Layer 6 of a small transformer language model trained on English Wikipedia (14 layers, counted from 0, width 128). Numbers have three digits each and are written without spaces.
A neuron adds its activation times its output weights to the MLP's output. To switch it off is to set its activation to zero at one token and run the rest of the model.

Output weights of the MLP neurons that the questions are about. A number n stands for (n - 500) times 0.0011.
n3: 457476577650327282420546458693548496380559463471489288384372573389587313488424397569782540691509666227561364663625525542232434466426784442544292679540338492511492504367275631344718368398523500610630384672534323437619536469529572707679230565411485556516318820590456425508576570453579333611631331611658489549698665208622377508618455300449462558623519481493738685512380623435354664655609
n17: 427382339837404346487504549298664616411331727296456561570654976522168646397473440259569429686524640531368644531440441544370324610468233689491514354227573766292581414427720523471574323610419634534252410400561403468565364604466533651725767712556595653367630526562645548596644526529442681545160365246509699562314589617367391678558579486495367503285527605698356378164613536801391559216536
n28: 534764586422285448507617691806525424238613622605551479422449496464313659696434514493881488523477589404551462336535518500442461496429531481571443229462420515432615479372621519587673522545641552542439621579565460492557591186427490422411504771418511570606446325425834327500420225632384309301618532440518664319616607389482561531445416663504562592570549507437354299653377323606293650370541
n45: 471431397370404276597473472538741365577591381488391393436215365394500586619699319309782496407422492377689449359574490569326633520562794586218813666352487446773492531278649572570488691450492382558630533575639520550338388492619256578622370414639480565529547628557706412368512571519566686398680465402559405765500358398343622333504689295316468739469231592504404290413583655465660572257698
n126: 570528698480590546546493275606692425631702292656523548704267638585368540680568574401915407381459481596488428715603439625246493462558648439456426421358653543474312222513669626533560539391465462300579457465600346343614399751561607544429476416274478580480456686586453358311431463514302698538445344537298378526719485313529701568301368390605769552471651623460647536411419691410435546577512
n142: 593645395683186425530379358633571419671504433652440403384619555412478268548448467759481532410503160435532495213413500727653587398706299465434509594714805433332764177445300424444377557529369862302309668350315517411513430456406674325351560359605280607589571505394488563700410350675884648522657528533458592496578582522438235613689632527486436441337500715508727722496417530468299372609325
n197: 742389674733465620555500454539414500306448356371375525306716329239518249696407370652519549228481440403625346592654497500606476437307588470325461596404468483451657561574793434713521736853270508649491520349471463135598560521532401313405640660525329497483520564387423575532528463412482671775453304785687365621947504631443457788543588539356454437325191455608609664727423534365554653577397
n232: 557394576428434569484403596372690475613439696645377625612607350403625681561180426424531330454479403657475642361585541305717411528516412403268410217554326566554307546607245500483441663709443340603186640701465618331558344313311647655515607559516631619347671509663489555647340376534504754352921448558585453622473308379458550563515595348447368417496557637508737361569451343479793301557589
n254: 452412585492314404417710554407669621621415447545504514533640639521331632544681451584636515534600379504577318478374533388576486633467535562423481442342421646627325524462549440625472411414353500319541578478500464549447448688476769525598702355550395516571535711290340753249621592267303594467476880479493468335496475394437446694625593347556569474483345525586328737304614391213412672724393
n259: 869757280776635423544321580615500458559590461588769586379496671345453477476520720464557534550696330299585592405358514508542273393366717544612714369525365500562536554635589467440684447527621584546306481647395591710465508378303481581485491466508423625343686621659615366457367353587535488472341405577238605098500524653662594630347480479425317360451549574504474260333427159483403359662366
n286: 806509446800391622568588743395599465563395354419576546557504222426594668336334752628411554251601522346464482475669485496527368369417463729319535449451282425587496570356512354587630735520690372377289560434413614535401305470419288586476550689567591537747454336500578672740447558496342451581306136603356715471341423333500920442177470575378245650363330592589587585487300556409785472560470
n338: 584574426455440551574518356504696472622544489441577367804615537658490571386387763372449508690461685586463581531579507515439182585362315476560528284625589588307547422654523726337706417644689481600532505782352397680594507239570394511696230516424470588660387536759663340387544315449660314562491508418156617419325477473635570467602381276564585467445536553669725320449539445267414337472279
n353: 319729448504665447620427717253300352433668456461771420429537376395551540621560504553628611325405564300548700392366496437617406570546703398670627455341492508602500547326409597665614531361481305478121369677529533639435422405422275760731424587368601582492507674508464614455586529702549531492512520392410460563555601474283447244374667384624571567475515467635605563664367477324734537652397
n379: 445561392854427446598508331537694860351337613347711496420351457444365555531549242251666665625466500264265375297333535377259449469726428657410623398505563367634428295614440459700761364407671442543463470623474544665603428274345721543670604345556401610683241412471725312807428590538505652576642342663325629456655451482239255449546359495652677500328310709651476322428717398224637456698730
n454: 421614549688551492673622377650522480581398545753428436690508245463451452306577530654525451552721590504671520370407438573777663458606434554537389282352433563410303400473519724326530461452399577382413598453538462643589445469624410441561373537661682550436721558525496462500621459453312572357806961489548407382396350620533427674443313346398676445329449142525620431402316458640765653558313
n466: 591615623275409587527484602683606489443500473562790380565517584497474539600636526452342533330628552517363643415536492595447710318580448521375623690426403591424644451480569365658249406412590476748500385559540618482798386392419519589443438471407398488496394500416363527386510464661678468507492684388424387604438531359461532607592524307319541581855378420532665403524330346493399417655514

Each question names a token from some text and the token that comes next. It shows the activations a of the neurons there, in the order above. A number n stands for (n - 500) times 0.0072.

Then comes g, the gradient of the next token's log-probability with respect to the MLP's output, scaled to length 1. A neuron's effect is roughly proportional to its activation times (output weights . g). A number n stands for (n - 500) times 0.0008.

" spec", then "if"
a: 479685476495478500500599500480488476514500491487
g: 450414466603230536567722624506467471516558489566269443320485528396491443456626589435685649627479464603392470566604545426428444494564441481395326486457610526541447531464570510366474504391506350590301387545264649620489458631593682480641515569403591453539522256300423803358589514540633565502555409526581594611647664488238424631193503428706630407424553513332351719510474620471446541407514
Which neuron, switched off, raises the next token's probability most? n232

"y", then "ric"
a: 481489477477494618505494485477478634497499485481
g: 508440568471323584514509434530398422360791465511509474522407610527423536548442475660555496390545306252628461740267377642714536573637476528530424483688608515413588534525353704471575448218662472262480507204542431617511460554302405459405381585612603601481454354664507669626527444427453504563349574549716476403385453527656421534607550441506538582451652593423402610405621542308451307540540
Which neuron, switched off, raises the next token's probability most? n338

" a", then " class"
a: 476759526485491498493499489602491477494500480482
g: 447656445481617453460455404478591604514100484496487572463354287611370351508553404521502551589465576591435485612455374475482437531444602668329410457423635565590472399540557574558650376731513683599257288574637638601554397566486660596425676317452287515464467604481492534274652410675366586322483472722459373458642579696419494637660335401365422431453554578372578511628426490559399559538552
Which neuron, switched off, lowers the next token's probability most? n17

"W", then "oman"
a: 521477581499498490490537484744476502493500485492
g: 361296442395341602408801617323472446569467423731446538396648598483259605587398248413377444407475546627409390355561649339275409410376431627513520573528500490453623465480379535567452445564425454429396592670332521330663449498469549623570623486438453311501456629407497592718500705472587662517566442776518524476660615347635709478559616495424515394435438679515560498522448545720477442457484
Which neuron, switched off, lowers the next token's probability most? n232

" United", then " States"
a: 478500522731481499500498500541500476476481499694
g: 481419594479462653576418427503343657606573547411448541455249409708507584430585443506370585681477563426473393528380449647425515323623554467489657442705673366667652408355718682543642586480403370292348585602568402505395458468357303618530583647421465600642432732576569324488532387487492461532291589328613325521457524572467589597332797545471537643503407398552507494464297484388471517476313
Which neuron, switched off, lowers the next token's probability most? n45

" organ", then "ization"
a: 479486513541476494500493489482477604479499480478
g: 493532597369437444639598300498375594482395627673615436637603583554540453445502343555269415370477678405506519566351483272352537500465626454359542516512630617404323486561360346691485526419338457660488484733501445642691341525667528514574387575625412541596360624652658637466430395687511243467556576496427520507574421359725674567365361593526504349622683482294491539575408378360559470412427
Which neuron, switched off, lowers the next token's probability most? n338

" Al", then "ph"
a: 476499591490566487491500500563483477486499479525
g: 556551609473440518463631682571543359509372539365406501451629477381620462458387338693770657577470466466564565497433591694434324363380528458493385315419688455365310571637642393577585664504593459531407270409802232479380438677406413416512474636615545352510479426433438431641454280497517555563609493529445416525485604509649380464527604602286652769582573516574395522501552346605350402567474
Which neuron, switched off, lowers the next token's probability most? n28

" N", then "amed"
a: 491480696494478500490490500508492495487499477489
g: 425465656627430593464587303587620679544271287383501621460706667599381543433528413327385606563530569300555519454559549555544509650319433778494262424609551282353495396413501578564552596451567544582475607339523521499494492587775548407485452380633290481318468560253389481517335540368494559561714299440449444528669287511654584542529561442572458673511362606482563585496362489482508610554511
Which neuron, switched off, raises the next token's probability most? n28

"the", then "l"
a: 495484480498488491477496495977496497494500497491
g: 498779394468487199447283396384483341475766542301494419782523448444608478514468522502623658693541247579612542603460540503630512366426496595780518607353391610399746527471598609582570463394475466532503520389553549626622528451392416503323621459416558586346639450610664417527626504532437222564330430504571498635462520524468498455424383466414379477557695635508475631357400461395441457377457
Which neuron, switched off, lowers the next token's probability most? n259

" A", then "re"
a: 491479601487479478484500488581490481497500481479
g: 496449393484479407565264426514597451701553591617303474505636528407418639536444547462671393680576487311389542519459568765519399451548369416495387558310429559528590614378554358512576277381606548487377479451328578581428423513568592422592457725369470755315593568828429409590720569629586579523550594519402545534334388550416465542455521702450392255560503601512436657451296503283558566530386
Which neuron, switched off, lowers the next token's probability most? n259

"ay", then "es"
a: 500500477480483478644493489510489502478497491515
g: 530321517531396466356426538559558531486499360504516538417695511630518398623657308703742374295508421631618327435335413614707444598296329488418597602459559458537511474424670334390539473428462570435641449346570634471616548752475407385594553478513233601416559585426458633705382545443394525616502562584493565462703557472368385592597632456412445646405418368550566388186518533716434415508601
Which neuron, switched off, lowers the next token's probability most? n197

" ", then "1"
a: 582477653493478485500492499524476480486500907479
g: 500529587563224478608514522487283473676367552439451492552448543504632385479539454653461677633437469669630563327674415508362553617277441460369536263351398387544309345602739627565455333445499407514679515481589435546533322668388582357485504311491719534566531427505563546588634496691622623454461406615452449598689428448549546500491435740330539564527480445464277543394463258689381556524578
Which neuron, switched off, lowers the next token's probability most? n454

"cher", then " att"
a: 497499477477503494476478568476480477489487500487
g: 388468463556531623599475713363485536362524413362511400689431557640349285532458426427478694483464480594481465560597488590420505538463550527418459568578276529333597648447541473427588380650550519364485555499431278681438554406435529373425431618443459538652589510406374632718522524642428420390570586575550508392276708411476441592706626499399629707689376369565731566371550291502399656483133
Which neuron, switched off, lowers the next token's probability most? n254

" Boy", then "d"
a: 500500597611481481500500513482479477490671500884
g: 399543546540207306496542567539551532496497494366343453561537699460616624433278723468622711594535347483401509524624557444612487588389448518465588501429570602457600431543560653465604626365433270662673492389485505483460545293578730550482477576572533512469514362439681157459259407593454546618475517432432404599498559548457434303537603719506536736361497511428478522492359197408439424599667
Which neuron, switched off, lowers the next token's probability most? n379

"H", then "ay"
a: 486489553488480493489480497642485499483499494506
g: 455747415590429463508384396611420334484530407504322513405615512479595398441622469446660380182482420380410546608440422517614532265470318509408520623703608382689573390528620497542378575343410509465402528458366667397625567284413433621586449481603685459421529435455586481421625523621515757451465712651665647548551604459384455498368594593446270403684487600512697536337425548347418643556635
Which neuron, switched off, lowers the next token's probability most? n259